Layer 3 of a small transformer language model trained on English Wikipedia (11 layers, counted from 0, width 128). Numbers have three digits each and are written without spaces.
In attention head 0, each number of a token's query is one row of weights dot the token's vector x. The head spreads its attention over the tokens so far by the softmax of query dot key.

Query weights of the head. A number n stands for (n - 500) times 0.0006.
q0: 412443362403306589500474571420434575478493503490584449526628424711609453488345291611488556611481631648635652521560510541624458441506551456610422376525403476345430443596534528523642398513382425572548627717343219457549597613522448482441529369698333547548455433578297453360619500357261389497480622503456278209573572568497448367732676475370641598411451654444461580503447427550565524532341
q1: 506535586334500311561706486277439328497317585543617563443560669477628401387516379372170542611506491532384624494469486451560818547440421487493537465484523608487514521322623380577373335527445503760589411720426312475540587749566434553452699530376611551428497533430503614657581520407395312583357628399611405490520440481482588534513719507756632434555396481506527385361439401604473556540545
q2: 381624444419500307643436617597529653449612404479475351532437447486466294397401415655533497503432464623737472543536443528461516486662683574384419356634458445336420464413616452648518570598224295679524423764326484457676432388660411507608277546733446543445510549476510459468374500355431390373519319348534624563589466513647514480299417678313462715300595613588564308500475676606802474518466
q3: 508522636703365418367471400623445756620273541343362471780512702521556321563565349435591451423500418484566537516564496419324740404650410321715646393370625483407341577824433435621517544832492258488533623565420515208537665367430469438408563513429421491289683681484492330354391674540480550413507527668553350185374544759561370229391645427177393685317554657651433568392695500589848535450544
q4: 479422352481562493634394387717504560367327571478519298511475514571714514444155541507440476409345573381644638388415311445301575624534394704429459561555407457456485650646398544504500320571415562658445571570114366489780392561474356368586534553556440527609380574614441704208580460496350722375487531384566467228591690772490598535536542482624386577404481326375527402511546430391642654721705
q5: 583454413652476345558314517557565431481450685373218378649628522676400727726504665555690608414373474516587356732488662418440500725507575554388661553433556604360401285550421461676524697608449530462441309354620662283452376295702417441373593743452412291465606437500556434099574488496708423519596256511414668588773407619504512504426340594158528450346484446761423711276463598469588406392461
q6: 409458321493356516558706444656307470477531539410465470624412444390522580409529510664478690529390365581606353341507415758661402591599746542347416379484657361575389497551617663547467325450585546577536487507616423675600445283685519605400503520332350462510506440586469467456468340615457335385518516748595477583608369542500378587523452643519592233417430331570415421645387388571420494480729
q7: 534407694487562428381537669588221316312439383477425441533372522526649633637316370477607530283583484632703470676589607364394403553419477309549437611490672279455476497588397429576513438474527506427559611455308622513583497449461491340675200433400550459516379569475645481520442552668721560513491550516455387536513549471491533457548374461438712531600749612557537446692537467551540575566248
q8: 417686547412444660353630532481630452415361475443444790367478389422413396608592592553365473526376380507467578503476671526381602524381381396500571377384568652556584580503353648422470624493463366331467500334399531535415539425503293713510602603500680365427419369649670493490474428452464663571512551427427467662490321552297835384569361632496577602642520431309661429395752636441513411304507
q9: 452627577394374409562500416555510412336633322657413433422624410506626525482622445532402323377314678634449484338633405535519338532277478500647448540459529379491457483653521359616548480522394488522557650537550426540471347674455364652698639686519417371365577484552476296445391563442639403571540428361469384304547432602699471431503579722439360583653503447503702485556556475606619503390568
q10: 388411609476461590467512510453363553568506517655389512355563400497576509526428605578567481482473397643548405629446550449583357374362650418433445398329558490405548266494439613515488664460640440568485485356627460628531628545503563531408488665362655434704531470594437443595450491629557451512694239673518512662665637500612503546479462610364736668363383580415466584405475271595503370521532
q11: 475486612602617700612617573652409483334596371408497513503434413460294538434300477666374476354526519577533513515651453302530549620431630462341377516442500452335380555434660490570450514444548589525477541576352564506493461545605469666516701550387509520442646592481497542683648610500337724453438444541539115503545532455509450540439551342669346583728453584344840358365544663403566407537465
q12: 396382507472434456403536496595637295596397584504202525808426327429439493426597464538216391507479587493574482410460482406597503525352311384518403466389472429451622456561372788354504481575468362644440527377545592656657528383338523616226590522532619617444709486575596576461641663309720303531586423433417476621486572309685680523479412479595381463350393593466699396400540770683411547411411
q13: 606526378588429586473564500638541408530263574697549426541470450572554575411353677488578534491448571509425777471692583439392601525653460509309415611531531313518549588524506586736387457346405372551670512484473393548497534466422604395603392481560479548620676375443286509446613414551407415299610615506515534324393487539365395401823581549587556542460431491334516460448577376506578456273548
q14: 597553480500372459435568632756500213481614475535381523719649349314439682526481711547519272485431544611566247493500464643440388579411558390378571515121338545546774239466212400393646811354608544477321474281611646444393542515563444331641639640341391634326442602693459619528427535704678711440687337511689623488639387572432640309435500677434562496431555446678548371492540543373559489484302
q15: 484715437615452400561360593536576430572364521649443392451581511468695387440427662466530479660594376489509569597554506402578640402474593343477431442354609482606536455473359458500612422603474588497562615356319431500575514703600424649478442372538610710520479486337495702491634562569562448549621427543522433388492418376613366513422473492516551425416529609415506500358526508729491373379553
q16: 440490494513559674380326450491623577659615422462727444407590491494567589509624404444427606276500464454535430476576439596462529414509572531443455461634506400822500526603335745707364553614541406616231634533488368636303500346390413468592353481439570285525389573521568422599478503421600394576506405533432398452522595537419349358602617423447528632433653562689490569629451340512383443506338
q17: 396307626527602451503479561667594611556482544418493541483578655593322546484614528388572512712370506503480297658390455493472840535693554599390386484648641586413240393523334534638613561448553347351598530518523541579724624520466506490603295622334654422359317568464455446421460607516530420549663274422450433462463463576334503583637486617416459325405393440536444795467313432523696442334550
q18: 341629480253431469540387539547563333420321448639432472454601477463725488329568367561665627367520535736606277589551324387363485537552277350747425228476529302524432381661547701674533690632568664460671685642516443445599460356361477554401392814475626411069193312516581508616496548705545450492393477698432637648649680757462362396368606741353573526526318532540475444440352500480768360380265
q19: 724731659676447310671433470343776566409466549353649415338581812409575464430380475059437634524603527484410776396398563403248504488489383551598901642601533315412483687429617456673521457549511534706500590483512420324636408396516500565722442325426335606448319675374473652376580636465148367319478639341416460402500574520627662837464711452436565551489302600394600463472475403536512357492611
q20: 350507690610379512554691317463299454647607695568386372451580597490497463662424405842481591538403564677613555546423246392569542477541452559370500537729399361595561490503552351581377486429628554447558540663343389540620560418445482440519644368334522523487578571497552487464670535450404340379390601497399329341541631403503444446475573494276510294432441342391596479453533580607646601490672
q21: 450255521549448719353532610483639393357456436559635417294477421461460476493466574580293284710503391415549444480620550318677465571430545429591525470290775761490526460594600527465683563598535379371739490382612231450387459592210507513578401496694363587517500517520572558440517521577445433544513302414600438521490519507481301611701439507785531310610454350520747420507446351647468576595327
q22: 428479444510395704410513510417429433657521352411624677523290441207497538588685403297544560633445484681335593466596372510460485600518591398533788360480400323571562507418591526513364594596488571481480544441316549687473513339635635571413540490657659486682674589510391601447426373561408430554530628400506627679425291350421392497577476445644428528396457397315588452455779634581633544540510
q23: 337483425484449553503536585435453579718331319503527313375509696657575469568484513580606500426434586471655274518483480641431434415423583465399658444711441418424690588494367570477298709389536521632368422401592443637575443487523605719598427517346534349577437396641589532523548465666619299509567632466382442451455510582434735451421346372326578660482329617403447667437711378564598503356513
q24: 483558482411527366590481230568381435443360531472641262693483538466432420474560382506477427494494399593579488572433544464208605531575582479494475612699688506374631653579561575676337562749573520548613397445449366488528443674616366400536587572506582535488401607391463548630413437346430599456426364523473581488563713541579659629294491316558503590565571458370450593640525412584586462540592
q25: 578597443554708721646460657565361551458452640554649486446453493576428362337622312401432419461302571469390410685582442380308651670549465379590402503711626305545440522565534451414557621661365360410493555654295295415554423549422429747469373482532493507405589404497433644457409619407405207346545497510640482572581313548651642791476762528436635616507385594497591379309460479636651659421684
q26: 622679519532608564500526372512562533622657435426373427614607642438646453476532510532294541522706427425478591521430313529562565272623506537590526525731458554409416617522518443471600452694405518581634349480591524595636349462587500332672477346477617610370420603413524431753519371515287445438457570591431560532117459596305513373484420487410599520479438547435339574550295398396662533377488
q27: 734596692520528538457484668385602472403550467592658508484568515609400550212308492449427380547624519754536774391384476469597511439565413369420314404520222441492504704603683304484496454584412534713500531765360459588613477773301690500201508361488515649724470336488331684665551359515362472458353583549547410327311376342408553466309500657840583680636649629284643368376648468473319757698434
q28: 392369618482507636444409433209562522451470562393571340297524436615479448541542638454401721584479547252671284503760741363540378608471429535525496552542514703489612336421517553457360345278474433351606445263521450534514524629496615457451304671522387552669566372469513276554545630452549551575304429632616384568437466559418624724427555507368710642553413437221610598274618592559547710576677
q29: 413708544713564507383375579418524410387468644432507483597451506659484493578453490571654503571453400396585393629472626530424311497621507553521548395456569644466536365661357436462459533335553663450520612291513525579648427477459425679570347615313717440443456401431339453528600463843476441375595397380245520874611500536503678484430274379316408739352528436569671553343567517610548438459370
q30: 658541450406488463580619610537337528632589298702779678401441540539331481541713488435292542534685313739403555350593504577654496417624431275395233623466527618584378431332585462461492570281268413428361478459549385292484417473372529522353453290661619661634460426571496637516754515317481563646503724353710282570255675414518496453546584367843531435435661447511691493462660311534504651496221
q31: 368605589575472463451238324641376420587292255632534621453612463504545314524525565574353623468566483657496554540463427479330240446490419396421543462810338459546683448658408353543504572557503187535553610643556662404558514451486646583542348635453640349366609618538581500359406605342500413318555490537402626446584496569592471266357666525424727463391536346610624523663496620664561622233372
q32: 820644602526354438692563448497493694280476557520514546437525364457465494593455320500557318510605466455556454546582473532434564676425519595493407705494394628461449452321706593361368646470412460471487497552356378415735542612457382543382603557676302469516473520585463274401442297576435597434462596466674539404652546586608691488522666445691448466473540356339658650379655536487500686417519
q33: 473328529500518391357427327527518584549441575564798511710554268349490486507602652631572490507497547493329511369485332595438516547477670099687482655496640677493336496548531388356522632540493563320472658451493447524583486385357493380372482537406545555729444436397675507702535560531514569503494443707619504482690538604572566477312526353364468515279695685534460706594437461224148395565431
q34: 518490433433635515438613560585584461392556381560305339416536461676335611539425561522409431472710371432259522437454575653667626577483648497490381469356484630575772421607512584439340557599509577426484628527485630366413736419430461393407558503352576549553491392497497522413574644567610384534443341455516550714453279650491636649519333497575611613427490426500581515435523642435382563144528
q35: 543712487513319475577477383453393606611585461520367399536670691487695310298388735377653565387424593557393484451439477526576524503450274487595477557655375352558445415447646446711513421382488552579487249538475609394398526577497441518694590460612459547346696503648617539447640401365322583557559626519471535336394441434530270475497628574357493640503460411405246545475409494551677611510659
q36: 456672577718394443445439454497350401471333543617259623391576519665532620402375429397369582454636551467440510550615459325480429439515503461483585420497621356690772806378481520561416479527528522461470481468565565506692363500343640547529551729480458490269386657319406526534585405329401422510623449681342648389605625568469370353484583342549487682676203529387363377513531470510450516642373
q37: 694766451511590637441446142362481415460378625439374240546608689515602449374589396272699590627412529334738561489374628328347500362342702617443703489638386317463342819377525537553698620519403571764451602548526345272584581567492392574680542543420467430541451613325304615420441493515410508325476407590403560553530472434479458553796469429259485607559695659471279476482387519544420672519515
q38: 543524645381541605541492436624352481604334587462675405403720500381511518370153454681591403549419522507473650658635235474600370639382530563527431760549654452578528302529449620650634411634325454349504562732511249599738530463371561404507616414546292295511468709482396579408307511368368295540531370486650463546470769677381562504321272608308610400373627597301543437763496455504784464469589
q39: 276437566527512417722555516451408412485647577662547300473466562521569401420594421533474579459552432421494594494531512314533420627549678477654512549500621607344425559379734585612376421503481539535631587513576525526397529365413415584485637341312486624435361485462475524382667656480521482437449684477305494407488455474596494418664664426570449334597676620541564492553435393456660543479264
q40: 673427517416335421474497692605428676358400540567569609358456393466590619468464557490395500490435359467513520428476497782557479604479447465386567526329503622523701396449741480554373152493420466487391439623662420675262650607347686500448605490507733614628401507516412549665477435657563588497428541339549235533330318336521452410536699480530579650451355467532514317442555480386406588557471
q41: 542500539548380523483394537699506500543549779765553397515466531518446428390424515362602481474448623329509497402389509336404451656425397517527449497310455622491587478514435526674387679545503475428471477478431552537650662538693435583287596555383497543380566536491486421497419468497565497471695522542538284595450459615312524628543377506460615342612425732377624527439469506401452553557653
q42: 639274405533348543475334404556410430471639348520558704440432494391453516593647470455525509416478438676529424534490487368626512642301481317503636594542539768321595412403456478286444676254407628475497494565522579241553372567461593402573510500616378554420446657525512445434739445500474666506535596624372545585323531374539597243497470603533562568407714462358470662481470338510326475434608
q43: 467577694356550640701437370645599536523452539582977307295320438484440309621352453300533556343474588602427590493750484645712525571577784511512653578496410614447451674422397451328321512387496688553481448590387543552496496474593338315372579393653359596699547260339453603570538454373377382474350390496481271438263649721479385376663740485574415399618555659283512532526536346443387684711568
q44: 572547452472349401483282238683376599490471459510359521426415614507513711398449560589540604411591556699614354477442546493346605542465654627451612690476563471480677565679470500640510478483468419637397360376250744669591554672448405461644539433549606479439583735420285446448264442473514504457668546438252657437554467577398500315426482632218472637411549419667242601470603541324503552476453
q45: 372457388568341464405511594424412344573504606354188705473610189715258518646629641759417524629584514522478477539707313633640472580330393493474523605522651571496488395676418412436402437515600507562612500461653667514489496434586287465627409443553579554489639638413740412360566577655511481640470415408463670805629560301318309331222678393429530535579360449370527517547249459416541443560744
q46: 521345494396394356374564474391503558540287710402713431458407455567488363554451439469723606311537524463585583417717677497430529420469727524370490533429573460509484497418446528490525660500459706585409467540485559503386577651506581382424452551373373337571564453464482389599475413330503570412474521575413454623615389360358539406509562583338409546392309325685278410380555566774557548573674
q47: 402453627490640556776311489371430504436590576583694510406477490622513223572324308360563556456507614365720615539543525347406637336610435467538497397636594406284335557526503486556413504469427355627620424667530471549719594328548422548513486440632312329636443669596419351305537402390401619288534523438500507365659600477607405484352649473446503262481302436537578513752465449584431379691617
q48: 390790715459608575600677518421364462338493497749550493483332461710681352646457555611392537372381626663354558551216758554462638676593510497620483516577400561446422550615435450459706612555456506328361264557523446428503437433422387449483618469586549507429459466368372399493487376339409420310371426678534419421554569543481479711490609540492636603535617533375580365417472202353551413428493
q49: 525542285430595576409608444490517433349689503341569803433641469373516577651585480556525488415513472545441333637579453650641469386443579538487346478657303712471839486497462572446473556427564497542461516451545599386413749303470368512651658480369624521621656649423341428446523402347467544519634481475614640567389692465464581379361500542481638448497289438561703536268671457367417563543603
q50: 503549652520513469561527333570490624416497455361352438685541597363411510315361332526557464507584481481385637547273574428436463420584794436324503538585357396403414707459595516590457371503600398554464659497465457320587636584464626618555584419370611414406323368644469646440623604612294567468640600569344601277471670727473567373590374299456484676677513723468483588626432497532626513507500
q51: 676554420326611579353353695177493441506567412458597519536540400477404339537481542421549485569678515682430536394600611585578417455488370329516536534481516547607533477395466453406397537297370365540525549422534780549487575400548457599553607602250528311478586449531515311494688481568719539679615485521686778497563479351585647527710460371514433554494506331466546488397520468613545479552500
q52: 457274420402476566602493555547539507470514522528496541698401307461446463391466694503487316613503447537601430461493536623652583532535455497524468410527525566838623192480500476346357588308372620321452617306446632364553293337507302523392599546588447554476690542416559753651632575493724606687409480391599411636640679439414560621744450343325434591314416405577589443483496310296566523447419
q53: 456491442333460464349352723645637355545521417695670422615406456377441523555691600745547466483599533383570547599549470503639524459585555458459299309572553445366682524609542657415474522632521538531523391567503603433412602423427398478390506426591511355434390619469437643597676471261491429525416572445494468465477403466500360429392434434487552518430500591607402441494473549608611635650446
q54: 554533288494497512615481313549497561340579610586596371529569461478319297530472484720348647394494599689342542395530562575439535417552563509624526527406426453285364612524461537663596285503529633555528598490497417366449525531506346556330471383519445746503435440322569519619450472301312571546603407696541600341388459503640393583509657407681427543447587364454500657441611453481478434753611
q55: 632594500388387624545349445387560654395474342311526377594400526544670569559491638356509632677434591554611522386419468515506406541539592413323616527588428432503529387734603282522438542612489457458568577389295377414438337482534468390377409465678470663403543472416427543475560351503705353601478535406427585401308791563545487541370567442604497403466750506664506511527570604503537579506599
q56: 331493414657532445634344453570572468466573605695261452587303632635528515349481351446466407381398491488468477545513562469448700545416576475468442466607638383519560533570360522448465557478491604432589607644628435341490740883519582399584458425413411573324556487405425541500413550485528393377428557373252459519506657472409415485621490481464433440677745631475559412469579633578404319597314
q57: 533403247459606481551547579511491385348615489451445434518467423600520393563497736549497426660602385307523424303476547451500634479513578376599544562457497647585370488455597489512380445474636500404301358402424565614362616389529632459587420571403522440574473561531762560591517506472555703458490492635420586407614475514425482522463461523740381379626749418598473639435494393435474555453523
q58: 751510669503345606519497389408389357736550395426473579571536337526565401582594474427350413594516584547500432259593653453626603426506405565596565485469626654597417397512540563432567561359459554450452478604410438506139575413733470428432646451616414345519583532639671760645525491503491451509526515430519509320409524528682507470297579607518557510373426566605458380397414598397265403465509
q59: 549401387292379558413591757441654275454622608618554725381478238528287664187454820290360397481358353307397642465539692579767339752530537778509471441565723683869642520306572269115278520538461439505533437559335522599467523647321509403317677293467351734389665340477757662685707241541425505839403562496704468770412530300565678579459607514863411470600505334432697414436670467435173331529354
q60: 611638291397347455661519354532703310454572517467626438608653469559344677601673760540475403626682493425376544258531504504634483760657228408529474571522441824464577569539476410233415585522436609532362260353368616584689504643419556435536697268392349546518656438489296496622504399571482485669464403437619377389417535440665676596436447320484318581608433504337620483604640504435515437378696
q61: 729559519500330323558405833453622637402481548672702756708150324508442576387456753452375412559518489540415545549488706856526500379371290619440549425493440332548523314361731463436448658373562639431555661520529327589602511580481447514236708561436353704412510418536588529605613273601382470658443641507511335545386472522620663451518615500563418625386481573424565473435465463522463556229507
q62: 491277519510516428382616650396575571589662570417437503442452578580390568482348506500378468544491308503573302518655665341706360628759472497615494436422439623590672421518316422503363604612485417638680524336652748485462497429510557417454558416474537316347626471583407453551419516638604455338394587449431591510559619380427484592438503534443569686682430543580367448506399582444599500241383
q63: 496465211583545457524525764476736529452586425570444582542441356592365676641407738316314324488548477496537454481457390435910420412552618652562312401354650652528677186338590585400160408297690585328656357478291565362617577528500453473552471492321575406809531418647640415812577419631373458861374368445605532641386478241526660403734419662712586513629462331604454451436585402512292426529536

Each question shows a short text with each token's key, already scaled and adjusted for position as the last token sees it. A number n stands for (n - 500) times 0.002.

Then comes the last token's vector x. A number n stands for (n - 500) times 0.011.

0 " |": 361569300262387434474495633503438558538592527451444324347482335610637509430450422535612479709391565417631491401361314457636401613521455453520319418504393635666517452488431614680852627582591820
1 "\n": 390590319264300328435422656453492585591559612447468378306397333665680461410524468605541437830358528483648381391231272391688495605549326495488280488555303605725498469463437592751878611673581794
2 "|": 369599272283284357458394641452512618569550618443472414308427344673669476439547456554529417823347526485671401377267305426669530612573298461482261463588333552744520482464440610786900604667578818
3 " 4": 377568301288262365468423644450493611565539603431483415311422331657653485397529460563586391801348557459624401427253320409661501624551327488453274474539323608762508455449426623778898615692567806
4 " |": 372565296242247342458401636444512606559572572421492402291407300675668466436507457573592398809340541497649375402230308412694510639598316496475312490555281589734508462474434618780925625678585796
x: 682516700542566369419575621563558508467489492474458695551402444378405514400501431465431669509555406607538686489400416513330554403346431495522694682677246223807480599411703421566572300648402240494448492562500606506553499307308607472297335476567352813480537475557524419386475475423166405513432717499528749315454721488541604622681474489867476421424576547290411280537654521672425543426475
Which token does the last token look at most? 1 "\n"

0 "ko": 357569306256380453487502634487450542566594538448421325360479356611637496420448413524626474695405573415631487404350334468611405608503450443525323424512396641651511446480437628653847625576594831
1 " (": 385559296283329381455397640448523586555569621428426408294431342670638473419578423512608435766368577457640430404201330390681509604538335474515332518533290577732484448431461575711890646705608835
2 "UR": 391573323216282430484368624448494611548555660428379456334427318646666445381584407538633401789356590453601405379232268453608518636566298487488351503604286579709474449470495612716885657678599824
3 "S": 397546356258255391478388649468523654583560649464400442310419365665656465369611396520594462790366566454609429377220284442652531625545287476509363530557297621696480454447498588724870626660536782
4 ")": 370544362275312395444412679501502571574551648413403396315460334657662484415593399517590434753395595417583432391235333375628495643501326468512336523536302615704477443447470564688908690707589790
x: 645563729651441402347581558443601478447354433472458628560387440444428526457477441600379574522546445557473686460318546491476398473373297544501677724652370371792485690498900455430439204584474364638429474669507597482657358324345660556191384567507411690508544426547590391382456384431268326544446799487605684458454525347505667541578437524787505496426708490299549236573543516646465430551416
Which token does the last token look at most, and with what share of its attention? 4 ")", with about 40%

0 " Ivan": 366579314257380450491492626492454541556585526446419329379481360610636499427449422536622479694397568417626495416364311464622404609508452448525324428514385626652513458480437617655848631581593844
1 " Fr": 433557341270315390525368560442564612560563580466430471308381386695616439404509433562595445736326583503647401410244299421688513582603346477548316476563285522705510544354472594678912614692556850
2 "gi": 387582273293264391551374595406521593553580591465407431302393359651673474427554452530617444736302559506654389457242302448655541630605308517491305476564300547705514492425467590668939643682606836
3 "ć": 378589300302292401534352600453541579561562603450400472303415340707671436377573424553641436778343561488595444392239298445653506592535314484533287493559268535672462476451436608685930643663551869
4 " (": 378568305302340373469392622453508603573567612438422411324453351691643467434584419538586448773370591464628438436185334399681502584517335484506335515510299577743485456434448570705907652719599814
x: 668459682611502338383437474561672611511353445540402627555455545487522444406400470491366560501498391623516555489368564585488475491464344658466786527679375383790579685550778482518653293659416317489382449493475502573644375339260620508276475430464337707425531629673607393281496440437110386498428628479670608388510540490505506650639466477815412435402593486264440236553687483786477365469465
Which token does the last token look at most, and with what share of its attention? 4 " (", with about 60%

0 " conduct": 374572305270407447461491627492437537544599542442429330359477352616632500435441439535621473697396579426634498407350332459617394622524463461515318430527392632662516458493429631665837641563586821
1 "ion": 411605330316376379438399633478494635548543675460435367316461329710657457454515461525586435769330594533636411380213322397673499644598356564528316491581236582729461516441443605755935710600553832
2 " band": 405596326289343411445331640489463595538578608451416447280412316668641437443513466531548444797360611493627425375192302445680490594537353526466337449639301563687495495470418643723882710640533838
3 " edge": 429582318296383384459358608497488591565513650432444444259438345698617466416510495557580391746300610482647421375237318404659503646591325560467335443614255582724476515495408644710891712645544797
4 " must": 427552364406318327431413589541474620558589676455425422309414328685684425415515479566568405766306649515615456392207331425668477662601376507465298425580315597701481516494423625749823695641580789
x: 706598683559476433476452551509549415623461463332528774662445454419388499362382490560400637433587373604600814346379503419407460379348310642586693659636364416740460663521737439562568300569480523475417545522512538570675406430369607601354497568589229684481514600526598347244499495366376450712378545537495594165402570392528613364418555354911487614425433439280406287509514539662603501445592
Which two tokens does the last token look at most, in order? 4 " must", 0 " conduct"

0 " 7": 369575295254388436486501628501449553551594534443439315341479347619642509421445425542618472701395575411635485404367336451633405611510461439514322421505390638674506438488435621680856638581589832
1 " |": 399545303240312346470399620466511608531586607449486366239380289650672493444503446565586444774309580507648373389258317386708501628603361490496330469550273582737496457451438593781919668660569807
2 " 4": 418550312273322377481408624464492634531566633443481385237382306637656486394523427572605409782312623485624381402269331371685505621597358483483322463548288620773495453434421615779920677687552803
3 " |": 405549329234318351478386620460506627530589605446502364234366283634660488443502441565595422783305590513641375388258323381712512632624366500508352477568258598745509471453430595781923675659573791
4 " I": 404565356289298376447405590474489655583540635440451376292379326608689395441552429563612391768337592514638388390221322402665564612603358509521336479591260606724529501465447610762923646661581778
x: 719578629602533389552409676506479446407339450497569572566425523447314579305471503429354671435415389579569810446322415487395442455462318631548666724717190262582506633387687498411629393624437303430493571484633540542734502362307633504289456464650300845619503558552690403337564382395245503518396605524476639322490653495376566561539587546737444465383548485466537209468595589745496376496505
Which token does the last token look at most? 0 " 7"

0 "-": 370579305270376437463511617508443566546592525451440322335472345624642504432450426542610471716390575416642486390348326466630397603516445451512306408513408632664521458495443615664852605585593821
1 "|": 396591287300332359475409601485518636586562645466459399262395347675660496471541446525520447796324565511635385368270343413670526589550339451478280430582362538748514495447472567732888602668559790
2 "\n": 384615308253269323446441629456517594615555603434478380300384327690681471441501463601536412831358534495640362401206309408695492603544328485472276477574325600715509471456457595738903582664572816
3 "|": 370613279280270354460407624453518615589548614449474409301425344682671481451538456558526411823351531490663392381257322428673524607567306458472257452590341552732524483472452599777911586666570818
4 " 4": 382584304287252362471435632449500610576540600435488414309418327665648492405526463569584383800345557461622402436248334412668498619549328480448269467540331606749513456445439618769911601690558809
x: 615632560564403387375523551504512526456474534483544598574306507370447560442330410393455618381626352591404670555346399453382623417421423558509659673737451353792604721404697469505567365583510273522447620552582619484510482247247684658154385462594336784375499543524634364408521454487233423532461689491541673233398701440476531629592411558842391422477597504467453243495525514697584483474521
Which token does the last token look at most, and with what share of its attention? 2 "\n", with about 30%

0 "ivity": 354572310288403457468498651515445541550588553446418326372505351610630521429443441506605473674412569405636501416359327460607391623491465462510324425522393631646498440489446624660840642570581839
1 ",": 384578304338321394452382669484486622553559635421418388265479315685659498395546450537597440735352578449644424373243259406688500643537309489523305470536295581705466454419417594761865655711607812
2 " In": 395579297309303399462366585460576664590556598465449421323432349650638489448593416605643454744342559504652430412247242411661552605600322479502316496593337584701502525409468571729885691685613811
3 "ju": 360574277301284415471365656435495645535600631459422398310448394645644515423541430586689464725385542499654445446273329452618566658630308558522320488565312549724490486448486612685920717670649808
4 "ry": 338580307268306398457362640478530633516568687429438398330466346688622470447543475556653428757406591477667436453255314443671519654572334525501325515567278569680477495410441634732933715682582873
x: 747624755623425412565573579416510478466427458498509606574503607415496478442505512308273605374465406555441648463421454384409543367450401643491698679648318310716544582587748511424591316542505317525391444571478554532644401361271708580162387433545346710395565445503521389313377426406169382619465630567648716346443629359561573579658659430731487577555577435228495371424645692691505489470448
Which token does the last token look at most? 1 ","

0 "\n": 367593306251370416463505632494441544556584519441444325354483349618653501431444443558606464720407547409642486393350310464627391605516444455512309422516399632660521447490429620675838611572595824
1 "-": 398585307301258376410400622458489622506559577464494425284410316680671474416554451569577424811330540493695422341247250441683504610593307474497252468579307571723513502476452650769879605665595815
2 " 2": 405587293296266342466433643447495601576541629431471418282395328670666474417532471561586396801318569454629404400256321404670492607547331472465272450566330600767491456465443607763924620677565806
3 " —": 412584338238281351504411658460511598581594579426430391289396332672742462404527496585583435777344573485656415357249334428653525599578328474421265509583307605746477455475412613728917636667567821
4 " Won": 443584330280314360455416576481514620534586611437424407330382325636678483427488464602613406820313575514629438368206348441694538609631343500488277480580287576732478484457438570671896668633539799
x: 679665645553482324509561583528504472290409515545596670604468436433428611408421420523283711492524486657465665485439438426286460422385431728621732586765308337562488559285606451605556337602407272478454553610608605499628621365397560514225409415478228756366543583483664563291519399434383376590375642575430588246374638529530571454592543407766447498537601431322447207557495533800507500480597
Which token does the last token look at most? 0 "\n"

0 "ty": 358573305284388452462487651519445546556586553448409323353481343620629499427441427528609471698412576419640498397335333456606405628501451460507319427515393641658504449481440626679855639587588837
1 " state": 403558367323319392427376666482506634552553657490405441265427289708592429423551460498537472783359619460665419390220320402610481616564307518475350513641318581697511496411473605756890672635550861
2 ",": 377567319334303398441377691486493614583544635412416362263463307667662492396526450567599439739369596451647431364238266381680507635545312498523295481561296600712480453440413589773884664717610802
3 " the": 360561329343273414408391661487529625555522650444450430295417258673565465442546398582579436790324629490647373393203237386663536617600309473514327549574323611697485531452453622754896639718594800
4 " material": 419560321345278424412339648505497623568504609418437463283411321693578444400534455576595398784308618496613382366195295417670482623538346490497348534605274573663460514449434606764922705625586811
x: 752572538593437436373650511415531616539437460478673655531419453428415476413476431416383546505527493509543708451387468451327477426498335498582763703686410339672551649651775406503421403695326353601522387614479621388634387312226779491221452594535236744451481512591620313400536444390324307588316720450490664320460573497565621607506569459706329627544593502376461178470533545633521491494549
Which two tokens does the last token look at most, in order? 2 ",", 0 "ty"

0 " (": 352578302258395444463493633489435558545593524430427328352492342608634505442458425539627477712391567410643486394335323459628409607517445457521330439514385633679510448493434616670845629591601825
1 "UR": 384578311228293426460372618439474630534554655430392462340431312645661451398587424555635413797324582467617396352227247454609534636591294478480351507601287559714471453483504616732864656672593814
2 "S": 391548352272266394459388641465505662584562651465410449310421362664651466382612402534595466790349557462620422366216270449648541622560286478505366531560294607700481457456510592741861624648532772
3 ")": 357540361284315401422414677501485585570549653404414398314458325659663482429597402530591440754387598425592416379231325379626505647515326476506333522531300603710480441463485566702910689702588782
4 " |": 369551319272285372442383627476498613564560629434440397268460305635630497459540442541613453786328578478619413371257274415665531632579322466507328504535296599738477471459467581741896690709590786
x: 698533698569586369419579565514650568418516496492443648609383493409414489417482457525391598529581381668569706465359522492323472409315259557487721673691293336753464604428735385509585337641391292521436460495466608506590394297356638480305410488488360708375586404584520364359480448400196333554435708506577705379489666439564668660698452483797440438427564541303469325583667519756428482451482
Which token does the last token look at most? 3 ")"

0 "ion": 365585312279402442462499647511443556553591541455415307358506345616637504441439433522615473697397576421630493408351330453613395627505451462527324429508380639660501441480442620678857651575585830
1 " bands": 413591302309298368437300629526488591517534609486410429257437333656651430403496479541548427784358587478642459370225287434683483631522342498479296431616318566667472516460411620747866711671536811
2 " in": 387572336308355343442333631462508619584581640474416397266461336635671485456529438589563472739332571473626425404233254388693514589571358489474319458634357593748477508445454582724900737720599793
3 " a": 397588272320336349407389621448516623528590665430419395288431325638573448461474427597563429781305601562647386382213251415704554608616357463504301512567324550746452539452458619704896682729569797
4 " semi": 381568266305344363424387575457497648540548625417419442255433358612565447477516479622584434792269575526673392386219340444655532601619311469480298487607355527719479513495464604703931667653583816
x: 604534596600484407628551505561607602491479463468531645645399579352551453457450544487299498544633416617451696452445474524277544503507424651542780691699204512639504656470757495577527344603461357527589464425385590513670425457133629557293505485528237701431494597512663361372536566356241283538393680578425614224429631480324590586629443369716309504452504460306421130504539596670469458525482
Which two tokens does the last token look at most, in order? 2 " in", 0 "ion"

0 " by": 365583300270392450449489640490446558554584530431431326347487341603631502422437412559628482696390576413639490402347303449640411615521462454527330431533392635661511451489431617670847633582597837
1 " Pass": 412619320258297393439392623484564617505625602450468422300428335671620488460538460609587455748331588512652409375249306386691547649614350534513374498599225614711445502436468567694899689675532862
2 "ivity": 378589335293323410431384608488552636545515689444426414324450387682644482423586482548613441733353580477624438399261294419672521645605347550501328499672252522670463498455483608700954679627536844
3 ",": 386588315299302398449378647470495622581551615397425370260455345663674493397545439587613451743358595462625428381242265389701506645552309491523301485567281578716481447434418579744910651727599803
4 " the": 374584319318280402416396621471537637545524636447451438288410283669571468442554395594592434802308616502631380405207235399681537630617299464509336550575322597698492540443456632731910630721573804
x: 770554701581545395462537592512526571428329496484544674546451541467410455376419416434443637486566485543468664431335490528421528484450251516455735610657326429685472575534852552481596325674421221522472462589500563571660484399314600587353459579497206846468540541503507286394481355424289278525338779534420794324352630540466638546508577464734447465389470559322524252543607462756455510441441
Which token does the last token look at most? 3 ","